Layer 6 of a small transformer language model trained on English Wikipedia (10 layers, counted from 0, width 128).
A neuron's activation on a vector x is GELU(weights . x + bias), where the dot is the dot product.
The model reads these tokens: "ing" " an" " " "e" "ver" "-" "gre" "at" "er" " de" "gre"

The vector x that enters this layer's MLP at each token. A number n stands for (n - 128) times 0.03.
0 "ing": 118, 86, 125, 135, 114, 96, 117, 145, 117, 103, 114, 148, 84, 147, 100, 183, 147, 180, 132, 111, 108, 131, 152, 119, 167, 140, 135, 117, 123, 117, 144, 154, 181, 184, 166, 120, 100, 142, 102, 109, 193, 130, 135, 143, 159, 136, 163, 111, 45, 120, 118, 125, 164, 139, 135, 121, 99, 166, 112, 159, 120, 163, 133, 62, 132, 116, 162, 161, 127, 171, 106, 118, 113, 38, 110, 151, 107, 154, 136, 96, 110, 186, 120, 152, 135, 119, 114, 105, 131, 106, 104, 125, 161, 124, 131, 152, 151, 144, 114, 142, 93, 122, 120, 131, 144, 114, 133, 141, 115, 146, 175, 96, 146, 98, 47, 153, 171, 109, 98, 117, 100, 113, 85, 120, 127, 109, 122, 125
1 " an": 124, 94, 113, 114, 98, 150, 104, 132, 90, 115, 96, 127, 91, 173, 123, 166, 131, 174, 127, 115, 98, 122, 174, 123, 136, 158, 151, 139, 85, 139, 133, 129, 177, 158, 195, 110, 98, 134, 101, 141, 195, 135, 85, 136, 175, 125, 156, 110, 43, 116, 121, 135, 172, 150, 119, 133, 124, 182, 112, 169, 93, 145, 128, 94, 132, 117, 138, 181, 157, 176, 109, 126, 111, 45, 119, 164, 94, 157, 140, 106, 85, 177, 111, 152, 133, 120, 120, 113, 140, 107, 107, 130, 163, 147, 145, 151, 138, 166, 122, 149, 115, 103, 141, 156, 138, 106, 137, 132, 115, 119, 189, 109, 124, 115, 57, 149, 150, 101, 98, 131, 71, 114, 89, 102, 107, 87, 125, 126
2 " ": 142, 69, 111, 118, 94, 111, 113, 150, 124, 115, 83, 131, 110, 152, 101, 168, 102, 194, 78, 95, 146, 123, 164, 128, 149, 139, 169, 87, 97, 143, 117, 72, 198, 151, 177, 68, 83, 153, 114, 170, 178, 141, 86, 116, 150, 140, 161, 139, 58, 127, 100, 133, 162, 141, 118, 167, 129, 172, 140, 131, 117, 166, 132, 103, 160, 114, 151, 117, 142, 174, 148, 146, 155, 120, 150, 169, 96, 122, 128, 104, 111, 201, 100, 141, 154, 135, 117, 109, 121, 100, 120, 161, 160, 146, 134, 148, 121, 146, 127, 167, 153, 97, 119, 121, 104, 81, 146, 116, 125, 143, 157, 84, 157, 135, 58, 139, 121, 119, 124, 122, 76, 124, 6, 116, 89, 100, 107, 119
3 "e": 150, 92, 91, 155, 69, 121, 99, 111, 116, 92, 101, 132, 114, 172, 75, 185, 166, 160, 74, 146, 128, 104, 125, 111, 128, 145, 157, 106, 112, 144, 112, 144, 187, 149, 241, 88, 133, 118, 74, 141, 118, 109, 87, 113, 137, 149, 140, 120, 79, 117, 89, 138, 106, 130, 111, 130, 158, 243, 146, 148, 90, 155, 163, 140, 140, 116, 133, 139, 141, 154, 131, 131, 146, 124, 155, 176, 128, 117, 86, 114, 102, 197, 92, 159, 149, 133, 117, 131, 130, 143, 102, 182, 150, 122, 113, 150, 113, 152, 159, 185, 130, 126, 111, 136, 163, 118, 143, 94, 74, 115, 146, 97, 177, 135, 64, 156, 144, 150, 110, 149, 64, 88, 57, 53, 98, 96, 124, 124
4 "ver": 151, 85, 130, 136, 51, 116, 110, 117, 121, 138, 60, 156, 139, 135, 97, 147, 173, 139, 118, 109, 111, 119, 175, 94, 143, 168, 177, 130, 80, 151, 108, 104, 171, 130, 213, 79, 134, 127, 142, 136, 155, 108, 123, 84, 174, 121, 133, 65, 102, 98, 143, 149, 140, 114, 126, 197, 131, 173, 110, 112, 67, 124, 141, 120, 144, 139, 157, 198, 149, 172, 77, 166, 108, 113, 108, 145, 125, 131, 130, 106, 77, 165, 128, 134, 110, 150, 150, 117, 131, 100, 105, 193, 59, 157, 107, 112, 109, 158, 111, 140, 164, 124, 108, 149, 139, 90, 147, 122, 105, 103, 189, 120, 143, 119, 118, 153, 153, 154, 92, 142, 92, 156, 127, 30, 146, 133, 123, 104
5 "-": 140, 122, 124, 153, 102, 97, 103, 102, 115, 93, 84, 86, 81, 139, 66, 139, 152, 180, 117, 153, 149, 93, 178, 142, 166, 162, 168, 106, 94, 159, 136, 157, 185, 132, 210, 116, 118, 171, 147, 170, 151, 148, 84, 122, 172, 149, 120, 114, 92, 89, 99, 137, 148, 134, 157, 179, 130, 182, 113, 87, 62, 158, 130, 117, 137, 105, 165, 146, 110, 182, 120, 128, 149, 122, 115, 111, 121, 92, 118, 128, 133, 201, 127, 131, 205, 136, 129, 135, 91, 101, 94, 151, 142, 134, 111, 136, 104, 173, 132, 156, 135, 116, 104, 184, 96, 67, 120, 116, 129, 112, 161, 91, 138, 110, 99, 161, 136, 101, 113, 131, 67, 86, 46, 72, 73, 120, 132, 140
6 "gre": 115, 148, 99, 89, 94, 147, 75, 91, 82, 107, 108, 161, 140, 117, 82, 147, 183, 146, 130, 152, 32, 111, 152, 125, 100, 134, 129, 84, 89, 176, 105, 158, 177, 208, 193, 118, 100, 116, 93, 155, 146, 118, 80, 99, 146, 95, 155, 148, 100, 115, 63, 107, 137, 160, 149, 127, 112, 238, 144, 159, 82, 170, 153, 121, 185, 125, 131, 96, 148, 113, 148, 126, 128, 146, 133, 139, 128, 121, 102, 112, 80, 190, 101, 143, 144, 166, 144, 128, 96, 136, 105, 167, 137, 163, 122, 135, 132, 180, 130, 185, 186, 108, 99, 134, 153, 102, 153, 137, 109, 108, 124, 149, 140, 164, 117, 141, 129, 136, 90, 107, 82, 112, 147, 79, 73, 88, 129, 104
7 "at": 121, 95, 99, 129, 77, 116, 126, 159, 134, 81, 91, 173, 100, 125, 69, 180, 197, 156, 79, 121, 81, 106, 170, 130, 127, 130, 190, 58, 107, 177, 116, 122, 211, 137, 222, 87, 118, 146, 129, 147, 181, 124, 98, 105, 183, 159, 129, 105, 107, 112, 89, 145, 137, 100, 139, 106, 98, 168, 127, 128, 85, 133, 138, 107, 130, 103, 200, 128, 81, 147, 150, 140, 163, 125, 110, 123, 96, 160, 134, 97, 140, 149, 131, 133, 157, 138, 129, 121, 153, 122, 83, 149, 113, 168, 116, 138, 94, 135, 107, 150, 90, 127, 151, 177, 151, 98, 144, 122, 91, 127, 153, 114, 146, 116, 102, 111, 156, 117, 112, 180, 41, 146, 93, 122, 82, 141, 93, 165
8 "er": 161, 120, 118, 164, 50, 128, 114, 145, 121, 93, 73, 174, 81, 135, 109, 158, 187, 117, 122, 118, 130, 166, 140, 151, 112, 156, 149, 82, 122, 144, 129, 128, 208, 135, 144, 101, 122, 155, 103, 149, 160, 45, 93, 79, 152, 152, 115, 92, 100, 124, 74, 195, 124, 116, 126, 153, 120, 182, 116, 99, 79, 126, 159, 60, 134, 105, 134, 172, 96, 176, 160, 155, 144, 91, 120, 133, 114, 152, 112, 85, 110, 184, 122, 129, 156, 134, 166, 81, 97, 124, 121, 185, 122, 156, 126, 113, 111, 164, 127, 195, 183, 125, 148, 146, 130, 96, 133, 152, 110, 129, 152, 136, 145, 111, 96, 132, 167, 104, 127, 126, 64, 108, 120, 70, 80, 127, 123, 136
9 " de": 98, 91, 100, 163, 82, 141, 88, 127, 95, 70, 40, 183, 68, 125, 98, 154, 140, 146, 117, 129, 110, 127, 155, 153, 128, 146, 127, 92, 85, 143, 157, 120, 165, 103, 184, 91, 137, 160, 99, 180, 140, 158, 91, 134, 128, 135, 149, 106, 118, 153, 102, 179, 165, 131, 162, 126, 142, 170, 127, 161, 105, 117, 169, 133, 127, 83, 147, 140, 148, 147, 144, 181, 129, 98, 134, 154, 123, 124, 85, 86, 97, 188, 127, 155, 171, 162, 146, 111, 96, 124, 104, 161, 157, 132, 148, 134, 151, 169, 116, 146, 148, 133, 142, 152, 106, 70, 163, 161, 95, 143, 139, 134, 157, 92, 109, 132, 151, 133, 111, 105, 27, 84, 43, 47, 80, 118, 121, 110
10 "gre": 125, 165, 83, 119, 122, 142, 100, 114, 54, 84, 66, 152, 98, 155, 103, 161, 160, 130, 92, 126, 113, 158, 168, 105, 116, 163, 147, 107, 91, 141, 112, 147, 173, 163, 214, 80, 157, 126, 103, 159, 127, 122, 88, 87, 189, 87, 171, 113, 129, 158, 96, 145, 139, 139, 148, 124, 97, 234, 121, 157, 117, 168, 121, 110, 176, 149, 130, 119, 156, 117, 114, 164, 139, 144, 107, 113, 112, 109, 122, 117, 84, 174, 105, 153, 131, 182, 154, 147, 94, 116, 83, 152, 78, 182, 120, 123, 142, 158, 113, 155, 191, 83, 83, 114, 116, 99, 146, 132, 100, 134, 128, 120, 206, 101, 107, 148, 137, 146, 86, 123, 67, 120, 108, 77, 96, 114, 147, 114

Each question shows the input weights of one neuron of the MLP. A number n stands for (n - 128) times 0.013.

n396 (bias -0.189): 102, 146, 210, 136, 139, 81, 112, 124, 174, 154, 160, 148, 129, 137, 141, 52, 77, 133, 143, 97, 168, 118, 116, 121, 172, 109, 122, 74, 136, 117, 52, 172, 110, 189, 112, 82, 145, 200, 103, 121, 169, 119, 156, 114, 133, 117, 87, 107, 113, 87, 136, 126, 137, 71, 131, 99, 131, 164, 127, 102, 79, 143, 125, 177, 98, 89, 108, 163, 63, 77, 75, 169, 121, 68, 117, 107, 95, 140, 161, 147, 144, 159, 114, 155, 111, 127, 137, 127, 162, 115, 160, 117, 122, 72, 114, 131, 171, 158, 166, 151, 80, 160, 130, 146, 121, 125, 129, 144, 141, 130, 143, 117, 122, 133, 184, 121, 164, 140, 145, 137, 148, 150, 132, 152, 156, 153, 131, 132
On which token does it fire most, and how strongly? 0 "ing", at about 2

n247 (bias -0.140): 126, 82, 132, 74, 121, 90, 124, 164, 205, 121, 160, 145, 132, 150, 134, 142, 79, 140, 97, 136, 127, 169, 182, 132, 76, 180, 155, 179, 142, 132, 112, 121, 119, 168, 153, 98, 182, 156, 134, 104, 103, 96, 113, 112, 104, 128, 129, 114, 104, 94, 151, 133, 102, 164, 115, 96, 128, 142, 125, 126, 157, 147, 105, 149, 167, 133, 76, 140, 108, 77, 145, 101, 113, 141, 114, 127, 114, 118, 144, 106, 138, 108, 151, 148, 105, 132, 82, 120, 68, 105, 169, 109, 161, 119, 97, 169, 109, 136, 60, 156, 130, 168, 114, 198, 140, 156, 156, 93, 114, 73, 93, 120, 162, 79, 132, 68, 122, 136, 145, 177, 150, 160, 139, 121, 140, 112, 131, 167
On which token does it fire most? 3 "e"

n234 (bias -0.205): 147, 139, 177, 120, 91, 147, 111, 152, 158, 130, 119, 117, 171, 105, 114, 97, 154, 119, 154, 156, 138, 155, 110, 136, 103, 117, 152, 131, 86, 111, 118, 156, 156, 111, 74, 120, 136, 126, 70, 157, 105, 111, 111, 183, 163, 99, 143, 141, 136, 138, 100, 126, 103, 151, 96, 118, 146, 130, 137, 139, 153, 88, 190, 116, 134, 86, 143, 131, 165, 151, 106, 89, 122, 90, 114, 168, 128, 105, 125, 182, 151, 121, 134, 73, 117, 148, 99, 28, 60, 127, 164, 110, 119, 113, 139, 105, 131, 154, 129, 96, 166, 141, 116, 157, 120, 130, 98, 207, 144, 91, 149, 163, 157, 144, 124, 128, 88, 154, 183, 108, 144, 133, 143, 125, 92, 123, 122, 117
On which token does it fire most? 8 "er"

n95 (bias -0.114): 119, 147, 102, 119, 136, 63, 131, 159, 118, 109, 153, 110, 120, 180, 149, 103, 154, 132, 140, 146, 130, 129, 108, 111, 151, 131, 137, 122, 107, 119, 110, 127, 152, 159, 108, 155, 116, 188, 118, 125, 136, 140, 142, 114, 68, 118, 124, 128, 102, 158, 150, 124, 107, 127, 100, 120, 112, 180, 131, 165, 100, 135, 140, 156, 176, 91, 75, 181, 107, 114, 105, 118, 149, 126, 197, 78, 152, 95, 154, 138, 116, 120, 147, 163, 118, 131, 117, 129, 110, 224, 157, 168, 125, 139, 99, 137, 159, 142, 99, 142, 143, 94, 144, 145, 107, 120, 101, 127, 154, 113, 143, 179, 47, 114, 108, 115, 99, 128, 165, 190, 135, 115, 140, 130, 126, 117, 114, 154
Its three highest activations, in order, are on tokens 6 "gre", 3 "e", 8 "er"

n114 (bias -0.145): 125, 136, 109, 191, 121, 193, 130, 88, 138, 164, 125, 153, 139, 125, 166, 167, 73, 154, 105, 99, 127, 119, 120, 177, 164, 110, 97, 170, 143, 124, 168, 100, 81, 132, 146, 139, 185, 147, 98, 77, 102, 90, 116, 74, 132, 160, 106, 146, 161, 122, 111, 122, 145, 106, 87, 96, 115, 121, 120, 135, 159, 168, 157, 75, 84, 149, 117, 147, 129, 138, 163, 116, 105, 143, 138, 89, 116, 134, 119, 116, 131, 120, 146, 105, 152, 145, 162, 96, 115, 125, 62, 141, 102, 67, 144, 149, 112, 61, 132, 107, 145, 115, 146, 120, 98, 121, 108, 163, 93, 127, 95, 178, 125, 119, 124, 145, 160, 131, 160, 175, 94, 127, 101, 176, 141, 121, 90, 117
On which token does it fire most? 8 "er"

n485 (bias -0.208): 158, 125, 146, 139, 153, 150, 141, 162, 132, 141, 180, 80, 123, 137, 137, 142, 187, 86, 138, 130, 150, 142, 125, 98, 125, 131, 139, 167, 144, 136, 116, 101, 145, 131, 119, 92, 142, 99, 133, 130, 149, 169, 139, 107, 148, 145, 84, 100, 93, 106, 130, 156, 101, 85, 76, 106, 106, 122, 143, 187, 97, 176, 95, 104, 69, 187, 75, 149, 114, 82, 106, 110, 120, 134, 161, 150, 149, 146, 190, 164, 129, 94, 128, 149, 69, 162, 146, 68, 136, 128, 157, 163, 105, 120, 116, 137, 132, 170, 96, 94, 178, 166, 132, 165, 100, 108, 123, 145, 169, 75, 94, 143, 145, 155, 116, 150, 127, 121, 124, 116, 184, 94, 119, 116, 152, 124, 132, 116
On which token does it fire most, and how strongly? 4 "ver", at about 2

n390 (bias -0.100): 112, 115, 127, 120, 86, 144, 77, 133, 113, 124, 127, 129, 146, 107, 142, 165, 136, 122, 106, 152, 139, 73, 159, 116, 189, 117, 138, 102, 100, 110, 143, 116, 98, 91, 138, 109, 110, 129, 93, 157, 154, 160, 105, 113, 138, 111, 129, 137, 161, 121, 132, 137, 124, 133, 79, 162, 140, 112, 103, 115, 79, 189, 117, 141, 130, 119, 106, 137, 148, 120, 87, 134, 115, 197, 122, 128, 151, 137, 156, 144, 106, 139, 101, 127, 152, 114, 87, 141, 153, 161, 126, 106, 154, 118, 165, 145, 140, 112, 152, 132, 158, 86, 128, 129, 165, 120, 116, 89, 117, 125, 127, 166, 129, 81, 155, 99, 113, 89, 165, 118, 145, 121, 120, 148, 188, 147, 102, 157
On which token does it fire most, and how strongly? 2 " ", at about 2.5

n466 (bias -0.145): 118, 122, 141, 155, 134, 124, 157, 153, 112, 99, 70, 95, 122, 136, 146, 144, 145, 103, 124, 127, 118, 176, 150, 129, 142, 109, 111, 120, 140, 149, 159, 100, 106, 152, 126, 173, 141, 156, 142, 163, 130, 115, 159, 129, 133, 139, 130, 104, 109, 93, 117, 117, 178, 180, 133, 112, 138, 86, 141, 97, 131, 107, 187, 148, 101, 162, 131, 109, 74, 133, 141, 111, 135, 154, 53, 88, 77, 110, 114, 154, 69, 130, 133, 108, 109, 162, 119, 128, 106, 172, 167, 64, 156, 133, 92, 143, 160, 151, 153, 130, 118, 108, 131, 159, 109, 157, 141, 158, 159, 118, 127, 122, 169, 182, 74, 108, 127, 141, 163, 178, 140, 134, 138, 126, 109, 121, 132, 184
Its three highest activations, in order, are on tokens 7 "at", 5 "-", 8 "er"

n420 (bias -0.165): 107, 145, 91, 147, 137, 87, 152, 158, 122, 140, 147, 184, 168, 100, 136, 137, 131, 110, 102, 122, 130, 161, 140, 150, 170, 136, 144, 98, 98, 119, 104, 53, 127, 160, 143, 181, 142, 186, 150, 166, 147, 148, 168, 125, 146, 159, 183, 117, 111, 147, 114, 103, 135, 150, 130, 99, 127, 117, 118, 144, 128, 140, 84, 192, 122, 87, 140, 103, 62, 149, 145, 132, 107, 185, 137, 139, 148, 136, 151, 135, 106, 144, 126, 132, 103, 178, 134, 115, 139, 96, 95, 147, 135, 209, 166, 57, 92, 105, 99, 119, 84, 137, 77, 100, 63, 102, 136, 110, 109, 159, 105, 111, 112, 130, 145, 129, 117, 126, 136, 144, 150, 151, 144, 167, 143, 111, 127, 125
On which token does it fire most, and how strongly? 7 "at", at about 5

n477 (bias -0.106): 119, 132, 137, 162, 136, 135, 125, 122, 168, 126, 122, 94, 126, 140, 127, 127, 136, 99, 116, 146, 174, 150, 173, 128, 149, 176, 140, 150, 137, 123, 126, 128, 151, 161, 155, 103, 82, 146, 121, 114, 118, 122, 111, 132, 156, 93, 98, 108, 142, 128, 183, 136, 158, 144, 104, 117, 152, 116, 69, 165, 105, 109, 118, 113, 153, 133, 142, 98, 133, 100, 122, 112, 114, 126, 124, 126, 108, 129, 93, 160, 177, 105, 188, 103, 147, 108, 122, 130, 147, 163, 114, 114, 94, 107, 148, 200, 111, 35, 151, 75, 124, 136, 93, 160, 159, 114, 164, 159, 113, 112, 118, 116, 117, 178, 131, 140, 148, 112, 98, 123, 128, 165, 87, 187, 117, 148, 107, 155
On which token does it fire most, and how strongly? 7 "at", at about 2.4

n415 (bias -0.234): 133, 164, 130, 51, 151, 119, 112, 100, 133, 133, 152, 139, 155, 107, 135, 103, 134, 138, 102, 141, 124, 121, 115, 107, 120, 101, 150, 146, 130, 91, 128, 101, 73, 107, 168, 149, 141, 196, 95, 165, 79, 164, 150, 171, 144, 111, 171, 186, 81, 125, 153, 161, 132, 135, 71, 150, 164, 144, 165, 155, 162, 75, 133, 105, 161, 116, 153, 156, 161, 149, 105, 98, 119, 109, 149, 83, 148, 115, 99, 108, 116, 136, 87, 107, 148, 165, 123, 123, 109, 140, 134, 131, 62, 125, 82, 129, 137, 124, 100, 152, 146, 135, 138, 74, 154, 189, 146, 166, 149, 87, 132, 101, 139, 156, 101, 99, 175, 160, 104, 197, 117, 176, 127, 134, 197, 101, 130, 199
Its three highest activations, in order, are on tokens 4 "ver", 10 "gre", 3 "e"

n349 (bias -0.157): 112, 127, 92, 148, 91, 129, 120, 122, 176, 199, 152, 195, 111, 161, 161, 97, 179, 107, 133, 175, 76, 81, 81, 94, 100, 147, 122, 130, 162, 113, 133, 124, 133, 120, 152, 128, 131, 159, 114, 93, 130, 88, 84, 138, 91, 131, 131, 138, 107, 122, 123, 122, 109, 153, 130, 134, 124, 133, 118, 89, 111, 152, 130, 146, 119, 98, 117, 124, 99, 159, 77, 125, 120, 91, 112, 101, 129, 152, 176, 161, 101, 115, 115, 85, 128, 167, 172, 111, 119, 150, 124, 77, 140, 94, 152, 88, 89, 134, 165, 147, 150, 106, 148, 119, 170, 150, 93, 126, 164, 129, 132, 147, 151, 118, 143, 125, 122, 94, 135, 175, 174, 181, 139, 96, 111, 122, 111, 119
Its three highest activations, in order, are on tokens 8 "er", 4 "ver", 6 "gre"

n195 (bias -0.072): 165, 79, 143, 103, 117, 74, 106, 105, 133, 144, 183, 111, 126, 130, 94, 47, 185, 57, 54, 155, 121, 133, 146, 77, 87, 110, 110, 131, 97, 121, 197, 122, 143, 156, 75, 164, 129, 148, 156, 116, 192, 177, 124, 91, 122, 125, 140, 146, 116, 165, 146, 118, 153, 145, 127, 120, 101, 149, 84, 109, 122, 130, 159, 106, 80, 152, 159, 156, 118, 145, 118, 128, 173, 150, 73, 142, 119, 163, 146, 126, 152, 99, 148, 124, 105, 88, 95, 133, 128, 169, 127, 134, 138, 115, 115, 111, 181, 122, 66, 87, 104, 128, 45, 158, 94, 166, 117, 115, 189, 116, 134, 124, 138, 117, 166, 144, 125, 83, 142, 134, 114, 104, 138, 119, 147, 94, 134, 93
On which token does it fire most, and how strongly? 0 "ing", at about 1.2

n263 (bias -0.149): 58, 160, 207, 119, 84, 99, 132, 88, 111, 163, 158, 129, 133, 133, 123, 70, 131, 112, 109, 145, 102, 103, 160, 150, 119, 111, 181, 190, 168, 108, 159, 80, 109, 148, 116, 105, 135, 116, 134, 139, 98, 134, 82, 162, 124, 72, 154, 147, 105, 138, 117, 107, 101, 168, 118, 102, 115, 151, 180, 146, 114, 108, 132, 168, 131, 79, 162, 114, 93, 139, 182, 137, 124, 91, 87, 154, 59, 131, 108, 126, 74, 128, 160, 96, 169, 131, 107, 130, 104, 119, 102, 141, 141, 133, 148, 119, 130, 141, 120, 146, 151, 136, 146, 87, 96, 133, 128, 125, 91, 115, 144, 163, 102, 188, 137, 122, 107, 160, 165, 86, 149, 85, 175, 93, 142, 131, 134, 120
Its two highest activations, in order, are on tokens 6 "gre", 9 " de"

n4 (bias -0.182): 84, 179, 131, 184, 128, 108, 123, 155, 92, 121, 155, 86, 123, 89, 145, 120, 153, 92, 141, 137, 100, 128, 113, 115, 186, 177, 84, 129, 126, 125, 158, 166, 132, 112, 148, 82, 152, 145, 117, 125, 133, 84, 118, 126, 114, 88, 137, 174, 117, 153, 141, 92, 85, 98, 151, 110, 127, 118, 179, 70, 135, 116, 139, 168, 145, 142, 124, 136, 135, 120, 191, 161, 153, 94, 161, 120, 124, 81, 89, 107, 97, 125, 162, 113, 91, 150, 132, 131, 104, 158, 107, 144, 113, 105, 128, 159, 155, 141, 140, 150, 152, 99, 130, 198, 139, 157, 90, 139, 106, 152, 118, 140, 144, 117, 102, 178, 118, 133, 119, 129, 162, 148, 138, 140, 118, 96, 177, 169
On which token does it fire most, and how strongly? 10 "gre", at about 3.4

n185 (bias -0.164): 119, 160, 141, 142, 67, 73, 150, 91, 109, 133, 159, 119, 103, 135, 110, 156, 108, 146, 171, 75, 100, 112, 146, 130, 196, 185, 150, 156, 147, 115, 140, 143, 129, 117, 145, 147, 135, 149, 130, 128, 73, 94, 119, 154, 122, 119, 163, 127, 133, 111, 115, 130, 104, 132, 91, 148, 133, 83, 152, 118, 192, 138, 139, 150, 171, 104, 185, 110, 99, 166, 117, 120, 141, 125, 143, 94, 166, 86, 132, 134, 121, 132, 74, 79, 117, 148, 139, 102, 82, 139, 109, 177, 147, 108, 128, 188, 138, 94, 134, 131, 134, 136, 108, 109, 98, 146, 205, 88, 154, 158, 98, 124, 149, 128, 137, 168, 86, 141, 166, 129, 142, 92, 147, 168, 147, 78, 109, 124
Its three highest activations, in order, are on tokens 5 "-", 2 " ", 3 "e"

n363 (bias -0.123): 82, 164, 144, 133, 114, 130, 134, 136, 133, 165, 117, 135, 165, 159, 108, 112, 108, 151, 142, 172, 61, 113, 123, 157, 110, 149, 133, 125, 155, 106, 135, 162, 109, 108, 138, 137, 108, 145, 132, 152, 128, 138, 113, 129, 100, 50, 102, 138, 129, 158, 137, 155, 127, 150, 141, 142, 138, 120, 99, 94, 136, 104, 121, 115, 169, 118, 169, 111, 147, 98, 109, 97, 130, 110, 106, 112, 106, 144, 148, 137, 96, 86, 153, 131, 123, 111, 137, 144, 149, 107, 121, 101, 123, 153, 113, 137, 145, 153, 78, 119, 151, 112, 137, 134, 196, 145, 132, 101, 136, 129, 33, 168, 119, 124, 139, 159, 171, 138, 159, 152, 57, 107, 153, 98, 115, 94, 165, 129
On which token does it fire most, and how strongly? 6 "gre", at about 5

n213 (bias -0.210): 140, 143, 141, 111, 121, 135, 116, 131, 138, 159, 99, 147, 145, 119, 170, 61, 143, 125, 112, 132, 179, 165, 123, 163, 132, 133, 140, 110, 155, 87, 121, 161, 86, 185, 120, 158, 158, 157, 189, 80, 81, 107, 163, 166, 108, 116, 126, 83, 142, 137, 155, 164, 86, 154, 172, 143, 149, 117, 134, 90, 141, 198, 196, 91, 136, 139, 153, 134, 133, 159, 147, 112, 120, 151, 159, 124, 144, 99, 164, 157, 104, 148, 104, 168, 136, 203, 120, 71, 77, 138, 112, 119, 113, 116, 135, 126, 106, 137, 134, 160, 38, 117, 137, 149, 121, 138, 81, 117, 116, 87, 143, 105, 184, 82, 151, 121, 97, 146, 103, 83, 121, 112, 97, 155, 155, 126, 142, 138
On which token does it fire most? 5 "-"

n288 (bias -0.136): 145, 151, 88, 182, 130, 141, 173, 140, 134, 150, 106, 107, 122, 154, 140, 149, 129, 81, 153, 174, 120, 130, 183, 104, 126, 194, 95, 101, 122, 99, 142, 93, 187, 132, 109, 167, 94, 116, 153, 84, 108, 136, 105, 135, 117, 112, 148, 125, 140, 214, 130, 133, 104, 115, 103, 141, 107, 114, 123, 137, 177, 147, 134, 151, 154, 136, 125, 96, 106, 79, 151, 117, 142, 93, 160, 101, 126, 135, 146, 154, 176, 136, 126, 139, 126, 175, 71, 123, 147, 102, 147, 114, 156, 140, 140, 102, 159, 146, 88, 151, 122, 143, 152, 148, 162, 123, 83, 121, 123, 66, 75, 158, 141, 140, 63, 128, 130, 135, 105, 138, 137, 87, 135, 155, 83, 145, 148, 141
On which token does it fire most? 10 "gre"

n254 (bias -0.151): 152, 107, 89, 147, 141, 142, 136, 126, 159, 123, 126, 166, 174, 111, 105, 154, 168, 150, 110, 152, 132, 107, 95, 135, 108, 141, 142, 88, 180, 99, 91, 146, 140, 134, 130, 188, 77, 144, 162, 126, 112, 100, 166, 99, 119, 149, 110, 81, 147, 102, 159, 120, 119, 96, 96, 142, 122, 107, 135, 121, 141, 114, 61, 159, 132, 134, 184, 172, 118, 126, 128, 150, 111, 135, 172, 106, 91, 110, 120, 90, 145, 135, 152, 92, 82, 100, 127, 116, 111, 135, 135, 89, 97, 111, 152, 114, 107, 175, 135, 162, 109, 123, 199, 84, 105, 154, 107, 99, 145, 135, 144, 148, 130, 107, 136, 182, 153, 171, 132, 144, 129, 181, 106, 161, 106, 122, 83, 120
Its three highest activations, in order, are on tokens 7 "at", 4 "ver", 8 "er"

n126 (bias -0.164): 129, 135, 73, 141, 86, 159, 152, 152, 125, 140, 147, 156, 98, 161, 162, 125, 137, 146, 124, 119, 149, 171, 103, 94, 128, 119, 135, 109, 134, 110, 117, 79, 144, 131, 73, 74, 169, 155, 121, 127, 165, 114, 101, 155, 93, 179, 122, 113, 107, 93, 138, 85, 126, 112, 107, 125, 142, 118, 100, 129, 162, 153, 116, 145, 168, 163, 178, 102, 157, 109, 156, 94, 115, 86, 107, 113, 183, 138, 127, 141, 179, 94, 139, 135, 150, 82, 99, 176, 108, 143, 139, 142, 166, 48, 104, 118, 121, 104, 88, 57, 123, 139, 173, 172, 147, 100, 129, 154, 168, 151, 117, 157, 128, 115, 150, 95, 138, 99, 215, 133, 126, 133, 134, 102, 114, 153, 80, 174
On which token does it fire most? 7 "at"

n68 (bias -0.126): 178, 146, 84, 118, 156, 127, 135, 98, 102, 141, 88, 167, 151, 103, 124, 123, 97, 166, 110, 134, 61, 149, 126, 149, 117, 66, 138, 114, 122, 127, 143, 81, 90, 97, 152, 160, 141, 122, 124, 122, 162, 129, 123, 112, 113, 127, 129, 155, 163, 120, 108, 132, 72, 109, 102, 138, 125, 98, 118, 126, 99, 117, 114, 112, 118, 152, 145, 159, 164, 135, 105, 90, 99, 122, 97, 116, 116, 97, 135, 182, 127, 128, 133, 130, 109, 159, 130, 130, 95, 137, 122, 97, 143, 158, 172, 143, 176, 149, 109, 149, 171, 150, 99, 109, 60, 103, 109, 101, 102, 110, 140, 184, 102, 133, 115, 105, 115, 155, 176, 98, 105, 139, 101, 121, 137, 154, 159, 155
Its three highest activations, in order, are on tokens 10 "gre", 6 "gre", 9 " de"

n223 (bias -0.131): 176, 123, 180, 133, 134, 163, 106, 163, 157, 110, 143, 124, 145, 119, 131, 121, 124, 133, 139, 139, 130, 108, 105, 118, 165, 88, 118, 139, 70, 165, 123, 80, 153, 121, 130, 204, 84, 145, 126, 141, 212, 157, 138, 117, 127, 106, 151, 69, 116, 151, 107, 132, 140, 152, 99, 203, 129, 103, 134, 107, 127, 101, 126, 114, 154, 166, 140, 123, 160, 150, 125, 162, 129, 161, 133, 119, 87, 131, 95, 112, 67, 136, 135, 113, 90, 156, 102, 173, 134, 122, 103, 148, 158, 155, 149, 130, 114, 122, 102, 118, 80, 116, 120, 137, 155, 108, 156, 103, 156, 172, 96, 168, 73, 98, 134, 106, 150, 111, 180, 181, 149, 178, 152, 124, 158, 161, 104, 121
On which token does it fire most, and how strongly? 4 "ver", at about 4.7

n129 (bias -0.037): 166, 122, 152, 134, 191, 35, 112, 146, 144, 114, 143, 70, 140, 27, 142, 130, 97, 113, 137, 117, 138, 152, 117, 87, 121, 156, 136, 124, 132, 164, 83, 134, 145, 163, 91, 131, 98, 144, 183, 145, 147, 85, 124, 101, 106, 126, 143, 136, 122, 139, 143, 184, 92, 125, 136, 99, 113, 118, 88, 105, 98, 98, 117, 95, 119, 154, 134, 126, 104, 150, 92, 108, 125, 115, 134, 110, 140, 94, 166, 134, 117, 113, 157, 134, 124, 132, 153, 97, 133, 152, 92, 129, 110, 130, 127, 172, 131, 87, 151, 107, 161, 106, 117, 150, 99, 119, 84, 155, 148, 130, 134, 82, 117, 155, 97, 126, 164, 122, 130, 117, 125, 127, 151, 153, 135, 148, 128, 172
Its three highest activations, in order, are on tokens 8 "er", 5 "-", 0 "ing"